Layer 4 of a small transformer language model trained on English Wikipedia (8 layers, counted from 0, width 128).
Take only the direct path to the model's output, skipping the later layers: a vector added to the residual stream pushes a token's score in proportion to its dot product with that token's output vector.

Output vectors of the tokens that the questions are about. A number n stands for n times 0.0027.
" Density": 14 -236 140 -213 66 18 191 4 53 152 22 7 282 82 -19 -132 137 12 -32 -66 -333 -242 18 28 -15 -136 340 -89 0 -185 -92 11 -42 16 -58 -147 20 22 8 -66 164 -108 86 -100 -1 -166 -283 75 149 59 176 -158 -75 191 192 143 -1 -23 2 228 -29 -219 4 -33 92 -78 470 22 170 -74 -1 194 -129 -270 58 69 63 -182 -115 -220 79 165 336 -15 176 -232 153 38 33 -180 99 -141 124 -183 118 -49 -242 -151 -65 -38 191 340 -5 -19 101 -220 -89 20 260 -135 -287 43 -72 -32 95 102 -10 95 -161 13 -5 210 -44 -203 155 -10 8 -245
"per": -12 170 277 86 145 -283 116 134 -98 31 -176 -127 119 6 -18 -170 90 167 -24 -70 184 43 -12 -130 -54 115 6 189 -139 -144 109 -129 62 -103 -129 23 2 159 70 -83 -25 -5 66 151 192 -129 181 138 -152 -33 -172 -200 -121 -14 -67 178 -105 -4 65 6 -168 2 23 -214 22 75 -143 -230 -59 -8 -87 94 -236 83 146 -40 -6 -46 -91 -17 166 -20 2 -42 88 -33 9 -158 110 -58 66 -6 50 168 -25 60 46 187 -39 51 101 -46 -8 -205 -39 41 102 31 -101 6 -248 -47 -37 73 -37 -26 54 186 -126 202 51 -103 54 32 153 -194 47 14
" it": -69 72 -21 73 101 -80 -80 49 -98 -109 -75 -20 -102 97 -29 106 24 -181 -42 -75 -66 132 -8 44 -18 -52 77 120 -107 89 101 -74 170 -84 -55 2 144 -19 54 7 -20 102 15 -7 -92 -4 -52 148 -304 -133 -8 -104 285 97 -1 104 -103 112 73 132 154 1 -125 63 99 67 82 36 -54 -73 -62 -32 85 17 -78 -87 54 -130 63 41 -172 -21 13 13 176 4 151 -181 63 10 7 -200 140 -17 -31 129 97 71 -85 71 -21 158 -142 25 97 -57 -101 32 -15 1 100 90 -66 13 44 120 -264 -162 -153 -20 -55 -113 -106 -5 -21 41 129 -142
" was": -84 42 -154 -48 21 45 -93 13 165 -119 -68 51 45 16 -27 84 53 -101 131 23 -46 33 -69 -74 160 -132 -76 -2 1 68 67 80 200 -102 -39 -48 -19 -17 -38 -102 160 25 76 -143 -61 37 -184 59 -77 -47 -77 -75 -44 33 184 68 -58 135 -90 171 120 52 -259 -5 32 36 -26 -9 106 -71 130 171 199 14 109 -134 -34 -70 99 -101 -8 109 -72 -94 87 67 -95 215 -119 -84 112 -76 6 34 162 61 312 -61 -193 47 -60 -136 71 49 -171 -74 -143 -61 -92 15 73 49 16 125 43 -45 -137 -88 50 -67 -11 -49 -62 39 26 -73 49 -39
" way": -35 -177 27 121 134 -180 49 -133 19 -120 -87 -43 -3 -137 94 -124 18 103 -102 -110 -201 84 26 150 12 73 166 65 -139 111 -138 30 -99 -55 118 -67 -125 -38 204 151 -63 202 -86 -16 180 -73 45 -50 77 -33 140 50 195 241 -90 75 69 -48 -96 117 -55 -32 -48 70 4 165 -86 5 -89 60 4 -78 135 30 -157 -114 -25 -109 165 -72 53 -63 10 98 56 -42 -94 141 170 259 -70 -187 55 -93 -28 108 -219 -115 -45 -136 -30 -45 -55 -146 110 -131 23 49 -101 141 -138 179 -28 31 17 119 46 -125 -320 0 129 -86 116 -80 184 287 -225 -35
"ources": -24 -52 112 132 104 -98 112 -94 118 87 32 124 134 -78 82 -204 -87 194 75 58 -211 -229 -25 -55 -89 306 192 96 -77 -205 -14 -258 165 38 132 -122 38 101 192 -70 12 108 -156 27 108 -155 41 -63 255 -19 109 -210 -151 243 -11 -71 -127 -212 -3 130 -56 -66 -40 45 71 81 82 177 32 -334 24 128 -179 -112 160 210 4 -142 -8 84 -91 -239 57 133 239 -118 146 154 178 -60 190 -267 30 -200 -94 -60 -127 165 -94 -116 109 162 -52 45 -95 112 -153 -87 -213 44 -214 -121 34 24 116 -117 65 210 -144 -60 123 104 -247 -102 -143 130 -61 54
"arg": -208 -60 -80 -127 42 -7 10 4 26 122 -84 -41 20 -17 27 -121 31 -205 -112 -12 27 -18 129 7 126 -80 71 136 -83 -53 -72 -17 83 -59 -106 27 159 213 -70 7 -44 200 -31 -34 17 -51 258 183 -6 -60 170 63 -82 -130 4 139 64 -60 299 -218 190 -52 -64 -33 -128 82 34 104 -30 -82 -233 150 -53 144 -167 30 21 -2 -122 72 7 251 11 21 -142 -34 -346 90 218 114 -102 -110 -33 -153 -44 -162 -46 36 -3 -41 105 86 -70 -80 -89 124 -44 -230 33 4 -24 115 5 113 -119 -7 -119 123 109 114 -41 -80 87 -54 17 142 -64 133
" G": -136 8 16 -95 -58 -12 -84 72 -43 105 -114 -22 -48 10 7 90 -85 72 119 8 129 144 134 -95 -71 -6 -36 1 -26 -25 99 -5 -42 -30 -42 -9 -88 -18 -25 -42 -13 144 32 5 40 -42 81 -166 -39 21 15 3 -59 -80 16 105 121 -22 5 -28 -196 49 3 34 -102 -35 -61 26 73 34 -88 -72 -21 3 -85 -4 -25 -42 -134 79 -36 -22 5 -126 -98 143 -52 -144 5 75 -5 110 16 64 -108 11 -62 88 -163 48 -74 -84 -41 153 -45 -35 123 124 128 40 188 -13 -72 -20 15 93 -23 -21 128 15 14 87 99 110 -101 11 153 -34
" variety": -115 -18 149 173 122 140 116 -108 -120 9 -39 120 -124 -212 57 -170 130 19 -118 -17 -234 47 48 9 -50 20 84 73 -234 -127 53 2 -57 166 6 -23 -105 129 138 101 117 -121 3 -88 -58 -139 112 66 81 207 40 -116 17 154 6 79 26 26 65 -67 60 100 -62 -1 -234 126 169 -39 115 -136 16 73 -46 108 50 -30 47 -332 64 -140 201 -42 41 132 -52 -81 -111 -205 48 13 9 -166 154 -72 78 39 -260 -33 109 -168 9 140 104 -142 -102 -6 -16 9 45 258 -151 75 -33 83 -129 27 9 -114 -112 88 6 229 -141 -119 85 -87 -8 -2
"TV": 56 -150 -68 -1 167 -1 -7 -162 126 -16 123 -106 129 -173 41 -45 63 -103 9 -94 61 -51 183 29 159 9 141 158 -129 18 -82 9 75 15 -7 173 -97 67 25 -107 171 -156 -58 42 -162 65 -36 -154 -27 18 -141 115 66 34 -70 -145 -91 -162 161 -24 174 179 48 -168 -80 -21 52 -68 73 19 -121 36 -10 -15 138 49 -9 -224 104 -10 240 -229 -28 25 -63 95 94 -337 93 15 -13 -150 -13 -58 22 -36 -107 -72 166 21 166 127 35 -55 -18 -140 -146 173 -53 172 19 -45 88 107 -107 -32 52 -173 63 5 -53 138 -106 60 -29 162 -159 57
" Publ": -120 129 -19 13 37 -121 17 -157 97 -111 206 -23 65 -93 -39 -34 315 -146 -47 -49 -111 -88 147 24 -118 96 -38 -161 -105 -54 -42 -77 176 149 -88 -16 24 142 -74 5 46 -15 -7 56 214 53 -14 -8 -21 21 -65 81 -184 -31 48 126 -47 -203 -66 87 31 -63 -28 -220 -217 43 143 67 108 -32 -27 -132 2 67 150 205 19 -109 211 -160 -67 10 -99 133 22 -27 -40 -260 88 105 230 31 29 -53 -45 3 -47 81 43 15 83 305 -137 26 -168 -2 14 20 27 51 -42 31 -84 12 130 186 155 -48 -186 12 -39 204 -76 -12 -155 83 -163 -216
" ·": 69 -194 -17 -38 28 0 213 -12 201 -173 23 -67 123 99 22 -81 -157 -30 13 161 -50 -288 -109 169 0 -75 -24 -164 -25 51 -91 90 4 -202 -2 -14 97 -65 79 40 74 -35 -74 -145 -46 -105 -74 -137 -28 189 -18 -64 52 156 -116 62 13 -18 1 153 -83 23 107 -173 53 39 -32 89 207 -108 47 165 37 -130 20 77 87 141 149 49 92 0 45 161 79 -177 -85 -160 -68 134 -121 184 117 39 137 -167 4 -106 58 -228 49 -69 88 -29 -19 42 92 30 -79 47 106 1 -70 -138 49 -110 112 -19 -160 -22 19 132 -47 -100 -53 132 -44 -82
"ased": 76 -157 -105 -182 53 180 224 26 259 111 -145 -146 133 0 -24 -209 218 -330 -58 -135 -221 42 223 49 -32 -25 240 0 -341 110 -237 -25 334 16 -33 86 137 166 -76 -233 26 -61 -244 145 -51 -74 -172 151 188 85 149 -69 -88 -126 -20 18 67 -160 -249 -211 171 31 -8 171 166 146 26 21 135 -39 128 53 172 136 179 41 -39 0 -205 -336 -92 37 8 -8 171 144 -95 -13 -49 147 255 123 -43 18 -56 9 25 -182 21 -166 160 26 -80 -17 -91 -198 79 -44 -44 -159 43 419 -77 75 -94 -145 9 -71 -99 49 -89 -51 -95 23 110 -13 -77 -23
" career": 65 56 161 85 -17 -4 -3 -289 57 -28 -56 102 186 160 64 -139 -15 -66 30 -3 -9 8 -4 35 123 -161 -52 139 -126 -11 118 27 -11 43 120 -34 -168 30 213 65 -198 8 -112 -103 -182 199 7 -137 189 25 -7 8 66 -156 91 104 48 153 -166 -19 44 135 -127 -147 37 -163 200 -5 187 -152 169 23 -106 24 125 120 58 -132 4 -268 29 -283 57 -147 53 57 -154 92 79 15 -66 35 174 -54 8 -104 30 -3 220 160 15 -102 -187 8 -23 -32 -220 233 -266 -3 -65 342 -119 184 98 -152 -11 -101 66 26 161 82 -218 -136 11 -20 -167 -140
"ibly": 42 49 110 -43 111 12 -12 -47 161 -175 -26 -139 203 284 -23 -177 85 -9 -29 102 -66 -77 212 160 40 -75 253 143 -5 3 -80 -105 236 30 -180 3 137 168 65 -96 -72 63 -253 -99 81 -140 -16 81 74 -56 260 25 203 126 -47 -94 -66 48 39 91 354 -90 57 70 -146 74 -268 -95 188 -122 72 122 237 96 292 19 91 -134 -105 19 -5 62 93 -67 273 70 -37 -260 -210 -62 -28 54 7 -167 232 -89 -90 -16 -193 -207 107 -71 -132 123 130 -104 93 -163 -196 309 41 -93 -102 -45 -195 -44 -198 -150 -202 102 -111 -120 -333 -102 7 55 -126 -66
"lete": -110 143 -105 245 236 -21 162 -59 126 346 -16 123 15 11 26 -183 -172 -138 -50 -145 -107 -178 -28 97 -158 229 119 67 -122 54 -40 -15 285 36 -146 43 -63 155 150 -165 -52 -117 10 55 84 86 50 -114 35 55 210 -100 -94 234 -33 -32 -268 107 34 180 -140 -68 128 -63 151 113 -69 -200 162 -59 75 195 -128 -17 116 -266 15 177 -94 -118 -11 104 -151 163 -94 -129 57 8 18 88 212 -215 118 -49 19 -108 -50 -125 7 105 139 11 -12 -64 -24 101 16 -146 -48 -115 166 60 -41 -91 -8 -137 19 -54 -35 81 -195 154 70 -255 -105 -300 -169 131
" mainly": -109 185 169 162 51 27 -52 -85 -104 16 -78 72 -59 5 52 -9 159 -210 138 87 -156 -18 78 157 -41 -175 43 95 -51 2 28 -77 80 69 -154 40 5 43 -51 -86 -133 -4 52 -101 -121 -174 54 94 153 11 43 8 92 171 -11 102 -50 -51 -113 65 208 20 -78 -19 86 32 63 75 199 -102 34 138 22 2 87 -234 14 -130 35 -90 47 -227 69 -13 14 -154 -162 11 -139 -36 134 -119 147 -44 88 -23 -68 -48 -171 -157 65 58 184 -16 -4 3 75 38 -73 136 29 54 -77 17 -18 -4 -34 -63 -74 3 -40 78 -116 -4 150 -17 -25 -175
"ky": 144 137 -192 -138 326 6 33 135 96 23 39 65 141 190 7 -148 -29 60 13 13 63 124 -80 -2 42 -55 -102 73 79 -138 22 -230 -38 -58 -196 123 -90 -77 89 6 175 62 23 178 82 66 53 -160 -110 113 64 -60 149 107 290 -128 -29 -105 152 -56 183 66 68 -158 10 321 -138 -271 28 -221 169 17 -62 -133 111 230 -4 -38 94 117 23 -88 109 -59 46 -120 13 -25 -66 10 -50 -142 3 -203 -1 -29 -169 -97 -12 57 87 32 32 133 14 69 -25 -156 -117 -62 -86 -243 -64 -271 -178 14 113 -202 -119 131 -69 175 49 113 34 -142 -148 -43
"ces": 168 -82 17 82 124 -222 129 94 100 47 29 -12 24 72 68 -154 108 413 245 -86 -127 -20 34 236 -364 203 185 -131 -68 -141 99 -2 142 -1 -234 151 84 -188 -94 -107 172 202 -173 84 202 -119 -145 -1 144 56 -321 155 -25 -85 15 -71 29 -123 63 -74 71 200 220 -104 -1 -14 30 -306 126 -212 24 314 -173 112 -102 -34 -43 68 -181 60 11 77 -61 89 204 220 103 -105 -111 -338 -40 70 121 43 -151 40 -198 -57 -9 -280 65 63 -35 -137 64 22 -15 -5 36 83 -213 -157 35 -30 -123 -160 25 -190 -261 92 201 58 72 -81 191 137 -61 -169
" Miss": 23 -15 -38 43 -112 4 73 -13 241 40 -4 124 -51 125 51 7 -15 -45 -59 -86 -34 -99 69 -69 -72 200 48 140 -58 -142 30 -69 -7 -6 54 109 -7 87 -120 81 35 -88 -40 96 83 4 80 -198 37 -117 -68 -2 56 -15 -217 66 34 -37 23 -61 115 135 -21 -127 80 54 -1 -198 -21 110 -107 -16 69 101 159 47 64 -207 -97 -38 -27 81 -77 -52 -79 -143 -99 -155 9 -48 50 100 63 41 96 95 -45 -122 79 50 17 37 -219 7 -216 -197 4 -43 43 -94 103 -7 -48 -77 60 -5 105 9 41 96 112 48 132 -22 -76 102 88 -15
"eration": -123 -104 -56 -65 248 -93 104 44 -343 203 -24 -75 0 65 40 -170 -157 -184 -12 -31 -241 34 135 -25 -27 -208 -162 87 102 147 101 115 253 45 -100 190 27 24 -103 -127 -77 -182 -60 227 -20 104 -40 -29 -24 209 200 220 -9 201 -74 -127 8 -16 -80 295 199 61 -56 -169 148 -298 -46 -39 -16 -12 105 267 -124 72 -35 127 33 -68 -73 -144 -19 124 -30 148 -36 -102 121 -73 168 -123 52 -30 74 -17 205 -5 24 -83 48 -248 66 133 234 66 -208 -123 47 -67 15 83 -403 263 -153 -39 -165 66 -57 78 -284 27 68 63 68 -107 81 -54 -97 8
");": 43 -334 30 -4 142 26 19 -179 355 -48 82 74 -7 32 -46 -234 169 -99 -233 3 8 -290 122 192 114 143 0 27 -17 21 96 82 58 -11 58 -22 -11 -151 114 83 -106 0 -181 -174 60 -156 -30 -19 198 10 122 55 -36 173 -41 96 -188 121 -29 127 19 3 100 -160 63 54 -96 68 121 40 38 29 78 -12 139 163 21 82 -149 20 -68 151 -136 97 -127 -170 0 95 -49 -125 -57 -160 49 -41 -185 -226 60 180 -196 42 69 28 39 -259 73 -106 190 23 30 17 150 243 -21 -208 -132 -90 -44 -134 -96 -39 -4 128 204 -92 -170 30 79 -69
"anded": -69 -138 -115 53 27 -307 80 -203 81 -119 -11 -170 -28 -62 90 -64 -68 -52 66 -84 -179 145 53 168 205 36 282 102 -81 -196 149 -69 191 -119 1 270 53 1 151 -178 -223 -19 -153 45 -118 -81 86 17 285 -58 347 -58 -118 28 -201 53 35 -114 -127 127 124 -67 -26 -30 183 114 -61 205 171 13 -14 97 -101 -148 214 166 26 134 -179 -231 59 -11 104 59 20 -80 -67 -57 168 -118 94 131 -13 -39 122 -135 -286 -172 -249 -68 173 145 -11 109 5 91 14 103 19 -33 9 162 -21 119 35 -15 99 -46 -51 91 -28 -76 -61 -64 -44 -205 -120 -95
"ás": 76 -80 -277 54 249 -103 214 135 -106 7 -10 -94 77 64 21 -129 -120 0 -17 -107 -20 -57 133 -47 -73 213 21 -19 -152 18 34 12 154 -12 263 -55 174 -10 132 -131 -188 112 26 50 -65 -104 -82 15 165 -46 -14 -21 142 -238 -38 241 -127 -62 77 124 71 0 -17 -144 -13 247 16 -80 -7 0 -156 29 67 306 -113 112 24 27 -35 -53 164 -11 53 158 25 -165 -170 52 124 -13 30 -92 -12 -104 134 -204 -10 -59 -197 -199 139 -137 -111 22 -25 52 68 -196 156 249 -156 -37 1 -3 -57 -173 89 -29 58 205 -56 -59 -142 15 4 153 -116 -103
"ner": 5 204 -19 -43 231 -30 -247 86 -173 -33 288 57 132 -2 2 -137 -85 44 -38 12 141 -355 -32 12 207 -71 66 -86 -15 -64 65 -192 -73 56 -145 149 -137 63 -67 -208 -286 -3 -252 122 224 124 -5 65 -134 -133 16 27 49 51 -83 225 -117 -56 100 295 82 83 110 -200 47 23 -34 -129 153 -10 -80 184 -53 -119 106 12 13 32 217 171 49 -46 19 1 100 -50 58 -181 -65 -31 -163 -152 82 -167 180 13 -167 94 63 -38 75 -262 45 -47 12 67 -50 -104 -2 105 -6 29 -43 37 -89 -67 -117 1 190 138 -116 -74 168 -12 22 160 34 -102
"book": 197 213 35 -30 171 -84 16 64 -61 117 -63 -102 -20 -72 -21 -213 81 -2 -243 -112 67 -249 2 -67 90 67 -21 114 -230 -55 46 38 104 246 -142 -1 64 -10 135 -234 142 -352 6 108 -36 2 -5 -54 13 13 -64 190 82 169 138 -2 -161 63 79 21 46 108 -98 -164 -159 -172 -79 -77 116 -64 51 29 93 55 96 28 44 -180 272 -206 135 76 93 125 110 64 24 -247 -71 59 229 -54 48 -62 2 79 -183 57 277 188 69 222 -174 -73 -229 -74 139 -66 -67 6 -29 210 34 -21 105 -94 173 -201 -177 22 -271 6 -237 -92 65 74 -18 -176
"eter": -155 -165 -24 166 249 -97 -17 32 -96 59 -42 60 107 63 5 -142 133 57 -7 126 14 -293 108 -149 -63 116 -99 110 -68 85 37 -74 201 8 234 -107 -18 128 -102 -88 -230 -11 178 293 31 -125 47 69 47 52 51 -66 -185 -205 26 123 92 -26 1 28 -146 84 -192 -26 151 -73 -234 -91 -229 -58 46 187 -21 34 195 -196 17 70 -34 -128 311 84 -145 97 90 -170 27 -24 152 -15 -6 -4 -77 -210 156 -20 -121 -211 -221 19 90 -11 96 112 91 24 47 69 -101 39 28 -245 -157 -128 -10 -27 -73 29 154 46 -182 16 -57 -161 330 274 40 122

Each question shows what one neuron of this layer's MLP adds at an activation of 1. A number n stands for n times 0.00042.

n46: -23 -30 -14 -42 -76 105 -16 200 -181 87 200 -22 42 58 88 53 52 -145 12 -44 104 -28 59 -61 -15 -64 -14 48 -55 5 -163 -12 8 170 -74 -19 -58 -96 67 127 47 67 -22 -103 -57 -56 34 -84 -93 -88 -96 38 74 117 5 31 34 32 110 -134 -108 100 -211 73 100 104 70 -7 -11 -41 40 53 109 -42 -25 62 -25 63 -20 79 84 -62 -35 33 -42 -33 28 -14 -5 -77 50 -72 101 -125 -71 22 -98 -228 -55 25 59 42 57 -26 -59 5 -152 13 125 126 85 56 101 -68 -32 -43 -132 -3 -11 10 -18 -10 -70 -51 -85 180 -91 88
Which of these tokens does it push up most? "TV"

n74: -125 22 29 -42 62 -43 81 4 -95 86 -28 32 53 24 79 0 103 48 -50 54 144 -45 86 -62 15 76 -50 13 155 36 18 79 -47 96 15 -63 -36 -69 26 30 -89 15 -100 97 97 -82 -19 -82 50 -25 35 22 155 -34 -4 -144 63 -59 -13 -113 -141 -77 39 179 42 20 -90 36 -108 -68 24 -29 72 23 -4 52 -41 -28 33 112 92 99 132 -38 -104 -45 24 18 119 8 -89 50 36 -138 58 34 -4 -113 46 -22 67 108 71 -50 -14 29 -87 44 35 0 -42 -76 11 -166 -34 -163 35 -43 -22 4 104 -43 46 -56 -4 -39 12 61
Which of these tokens does it push down most? " was"

n282: -21 69 38 31 58 140 -212 85 -148 -96 174 47 35 85 67 80 71 -12 -7 -93 -15 -135 18 -109 61 129 82 65 -54 61 5 -62 -3 83 23 -96 79 -105 104 -61 -2 -117 20 0 13 66 65 33 56 -16 -101 156 39 85 65 12 2 -201 39 -60 -95 52 141 96 105 -49 -5 20 -88 77 43 168 161 -38 -13 -89 -53 91 128 -171 117 -23 160 3 55 -69 -29 -69 45 -47 101 -136 0 -46 -30 -79 -90 -146 23 44 0 -25 60 73 -47 -183 48 -56 -60 -40 -77 -119 33 123 5 39 103 -152 -48 31 -106 -16 -2 -56 -47 -93 14 58
Which of these tokens does it push up most? "book"

n433: -83 42 89 16 -60 18 -31 -53 81 4 -53 32 -74 80 192 46 -75 98 -2 -27 74 34 -31 31 67 71 31 32 -72 2 -79 -20 -89 12 -106 9 13 2 71 -22 9 -15 4 -74 76 36 31 33 -34 39 88 -58 -17 -19 69 -17 9 18 -2 89 -141 178 2 24 4 -90 -4 -33 49 2 -61 -18 -137 105 -55 2 113 22 36 -35 70 35 37 -8 18 148 -63 36 -173 -11 -10 83 2 126 -70 -157 2 10 99 -56 -72 -25 -6 68 -2 62 -60 -2 -99 71 -17 133 47 115 -33 -4 -11 -39 54 -26 7 -39 -40 -29 106 -39 51 -18
Which of these tokens does it push up most? " career"

n373: 88 120 -95 -41 -91 75 62 -23 209 70 9 -9 122 -44 -20 -39 -95 -89 24 -27 -52 72 -66 -4 159 116 -106 -28 -60 -11 -30 30 -69 -120 41 135 31 67 -188 25 77 50 43 -12 -73 -47 -11 18 18 119 -116 -85 9 19 -94 -9 -21 76 -38 41 5 21 95 -61 51 -68 -2 -66 42 -4 -9 100 -86 126 55 14 144 88 -102 36 -117 80 -65 -169 56 -2 -41 -83 -123 -84 -157 11 45 -35 -27 65 -2 37 67 12 -14 -75 -198 11 -36 11 48 -85 -37 27 7 -11 7 15 115 -99 74 -55 106 5 48 -31 161 136 -112 -57 -28 38
Which of these tokens does it push up most? " Miss"

n380: 41 6 3 246 3 30 -36 5 110 -19 69 26 -75 -44 -45 131 -71 -16 -137 58 66 50 20 -83 -118 193 -89 15 3 -137 -19 60 -172 6 99 51 48 36 -164 -84 8 -140 6 118 -139 41 100 -104 129 85 172 66 124 -119 54 172 -125 -158 -73 6 60 57 23 -321 -76 -63 103 115 51 -68 15 30 -170 52 9 143 51 47 124 168 135 -52 -3 9 -88 44 -46 -151 241 -138 -3 -101 110 -16 -69 -117 -74 126 29 86 -45 0 -35 -92 -16 168 -22 130 22 37 -43 14 -122 61 -166 -138 -61 -130 -106 -15 3 -46 150 -22 34 64 -104 -58
Which of these tokens does it push up most? "TV"

n58: -115 8 2 65 11 0 -54 11 39 2 -115 -76 -10 12 22 69 -32 39 134 125 -45 -21 -12 -78 36 31 65 14 33 -59 17 -80 -126 -17 -12 46 -37 -28 -44 12 15 -2 -8 -33 12 24 -191 -61 2 -52 81 -70 62 0 -112 -74 60 8 8 57 -29 -39 69 124 -40 31 -26 10 -9 -78 -56 65 -29 37 -130 -4 33 19 12 -6 -43 -6 46 117 -17 41 60 125 149 -37 -34 119 14 -104 -69 29 -34 -28 -14 -145 108 0 158 121 0 103 0 -84 -19 -58 124 -146 83 -8 121 -16 -41 39 -53 -47 43 -2 12 4 -55 -89 47 -46
Which of these tokens does it push up most? "ources"

n80: -65 -146 88 -37 -96 -11 74 72 305 0 -186 -16 -68 70 26 69 32 24 -98 -139 35 41 -61 9 53 -34 55 36 16 -52 -22 18 -81 -85 0 30 39 92 -12 -45 91 118 53 35 -111 -41 167 -17 16 32 123 -12 30 95 -21 0 43 -74 9 38 -86 -113 -30 -85 -84 -46 -81 -40 80 72 -28 -5 5 58 -86 -45 44 -105 -48 -40 -47 135 -11 -5 123 22 -27 153 39 53 -2 -9 -75 -64 -124 -25 -89 108 91 53 -64 12 -14 146 46 -94 -170 -5 9 23 23 116 14 27 -49 -42 27 29 -16 12 24 -149 9 -70 -2 -231 -169 104
Which of these tokens does it push up most? "arg"

n8: 181 60 59 -16 165 -165 36 40 -86 -123 93 44 -73 43 -57 -61 94 -192 -46 110 -23 -60 -60 17 -52 -12 55 47 -27 -246 152 27 -97 6 -3 -135 -36 -19 -228 45 -30 -32 109 -148 -138 -34 0 116 -118 -178 -6 -20 261 54 -36 41 -101 -31 -19 78 -11 -19 110 35 -27 12 -6 -39 -74 -100 -88 67 154 -135 -114 -37 -22 51 -115 135 46 142 -84 129 102 -94 -5 101 -27 -233 -153 33 -25 5 6 119 -40 43 -164 -55 131 -25 -54 -49 81 -49 -101 3 -119 -47 58 131 -25 -40 0 126 -143 59 44 -81 -3 59 105 -5 137 8 117 36
Which of these tokens does it push up most? " it"

n84: -38 35 81 -21 -17 -30 -53 41 31 -58 16 120 -131 77 119 99 -170 -9 151 91 34 165 -9 49 -73 -10 58 -100 52 -223 86 216 91 -83 75 -250 -95 -77 92 -38 78 58 102 115 100 37 37 91 -12 -33 -106 149 -18 -106 -25 84 -66 -105 58 96 -93 -118 31 26 -115 -139 -115 28 41 -18 265 -90 56 87 -102 -142 -14 122 -118 128 95 -177 144 88 -161 -157 41 -37 -154 -40 50 149 -66 102 44 12 137 25 0 -23 -168 -116 60 -94 -186 -58 69 117 0 86 108 -65 -72 -111 -24 -26 -3 249 -105 -235 -174 -20 -25 0 238 16 -47 -138
Which of these tokens does it push up most? " G"

n330: 6 -32 7 62 -5 -12 -51 77 21 54 -21 71 74 -50 73 2 39 -30 0 9 -34 4 2 -41 68 10 -9 181 -5 -43 111 55 33 4 101 -86 46 23 74 4 40 -53 2 53 -2 105 -7 -122 145 -65 40 112 95 8 41 -73 65 32 9 -14 44 -14 -119 -40 27 -39 -106 -52 -161 -50 66 44 10 7 -25 -9 -178 -16 17 19 11 56 -18 -27 80 -50 90 -22 6 -38 -63 -22 0 -5 -19 84 -103 -38 -49 -40 96 -22 -49 -47 78 -7 50 52 148 -24 86 -96 43 -132 14 19 -9 -70 0 -58 56 -104 26 0 -112 71 69 -53
Which two tokens does it push up most, strongest first? "eter", " Miss"

n458: 47 -50 -34 -12 -7 -77 -83 0 -72 -67 -38 -65 -92 -68 235 58 196 162 0 -167 31 98 26 -30 -81 -128 86 18 -52 45 -31 -135 109 171 -39 -52 33 44 137 15 -39 32 -132 -81 102 97 -40 128 7 -8 168 16 30 22 122 -213 -9 -155 95 -39 127 2 -56 84 22 55 -55 -43 -11 25 111 92 56 18 -75 -23 51 -73 -125 -90 -7 -227 93 -16 15 -112 -97 -30 -69 -47 3 -107 74 107 61 5 107 5 26 -121 137 -31 -128 72 -21 -147 52 -38 -101 43 88 81 28 7 0 -24 -117 72 57 134 -49 22 8 60 88 -44 140 94
Which two tokens does it push up most, strongest first? "ibly", "ased"

n505: -53 -107 112 105 -7 78 121 75 147 -5 -100 -15 70 84 -28 3 -139 -58 97 -18 -60 -91 -38 111 -130 -8 35 -103 -12 -65 75 78 -60 -85 -60 -37 157 45 -144 45 34 -62 146 -52 10 122 -128 -93 -12 199 33 13 -119 79 7 60 64 25 -112 45 -5 -89 -135 28 -123 -72 31 -72 115 -25 -70 -23 13 117 -132 -86 42 47 -79 -103 -155 45 -53 21 43 176 50 34 -26 51 -141 7 95 -20 -100 -192 -5 168 -104 80 -48 25 -75 -39 42 -19 -41 -16 -77 71 120 -20 -33 -84 -96 -42 117 -31 -112 -69 -107 68 103 -16 37 53 130 21
Which of these tokens does it push down most? "ner"

n289: -14 -25 -50 79 -19 96 33 10 47 -110 -119 -27 -177 57 179 -154 163 110 -40 28 49 -277 -157 145 50 247 221 180 -68 -116 -39 -69 -116 -26 -213 -14 41 -70 32 88 -17 -40 -21 7 -87 -383 117 -70 247 358 46 -97 115 30 -107 -150 48 -180 -58 3 162 -292 66 -104 -67 -47 -177 -45 -53 99 -70 79 124 222 -162 4 31 -30 18 -247 143 42 23 14 50 -66 -7 134 51 88 4 47 167 98 38 -45 -39 -39 -50 83 -46 -175 157 44 39 64 -81 97 -13 -14 34 117 -220 -43 33 51 -103 95 -27 100 -89 -62 51 29 100 -167 168 128
Which of these tokens does it push down most? " Publ"

n501: -16 -63 85 -91 -160 44 -103 115 -53 -83 28 -15 -202 -38 99 250 64 -132 116 157 -49 -94 22 70 -6 -160 80 -3 -78 9 -87 -55 106 55 -145 -54 297 -23 -28 114 -213 -62 -55 -52 -114 -43 39 46 -83 87 0 -38 9 -81 -6 -32 -37 -25 87 173 -128 -179 180 164 27 168 -16 -6 118 -100 65 60 210 27 -155 9 68 -47 -128 9 -20 -111 12 0 47 -58 -70 3 -70 -170 156 134 -9 -28 199 3 44 168 -90 16 -22 154 175 -36 125 -60 145 7 0 -36 -117 -36 58 -53 136 -108 64 -195 -82 82 -196 48 -30 37 82 -46 177 90
Which of these tokens does it push up most? " mainly"

n71: -53 32 66 -40 -19 -66 66 192 4 -113 -56 -164 -73 117 -70 87 146 -55 151 -56 -66 140 -105 337 4 65 250 -79 -247 -126 23 33 4 89 -108 10 14 93 197 42 -191 -31 -7 44 -132 201 -62 133 -74 44 186 -47 109 -48 -259 -50 -74 -109 3 27 159 -49 -56 329 236 90 -28 52 -27 -31 -56 -39 66 -218 88 112 116 76 -60 -35 -116 -32 -104 -65 -205 119 -53 -45 -149 -119 -4 84 118 25 -3 69 -7 32 -92 -233 149 -157 45 27 -77 -209 -141 -74 97 -14 232 100 0 -17 141 105 163 -11 -113 165 -108 -161 -27 120 -58 -119 -26 -121
Which of these tokens does it push up most? "anded"

n73: 136 31 51 -28 60 -16 41 -143 -106 -60 50 87 53 -68 -174 -104 -72 18 -121 -81 164 -179 75 47 3 -58 16 -187 -125 -70 8 -26 -17 47 28 -90 -57 -122 73 -25 94 0 8 -85 -72 45 184 28 35 -20 94 112 5 12 -143 45 -105 37 146 223 11 -26 -33 17 -11 -69 -184 169 -73 -22 -165 -97 164 17 -82 -70 -34 24 54 17 79 -199 94 110 87 -29 76 -61 -87 -38 -74 57 58 40 -17 -74 20 62 -42 181 -43 84 -28 -165 -13 11 -67 175 40 -232 3 11 212 -53 170 -14 42 -3 -71 -23 -79 196 -150 -60 93 -59 -5 -18
Which of these tokens does it push up most? "book"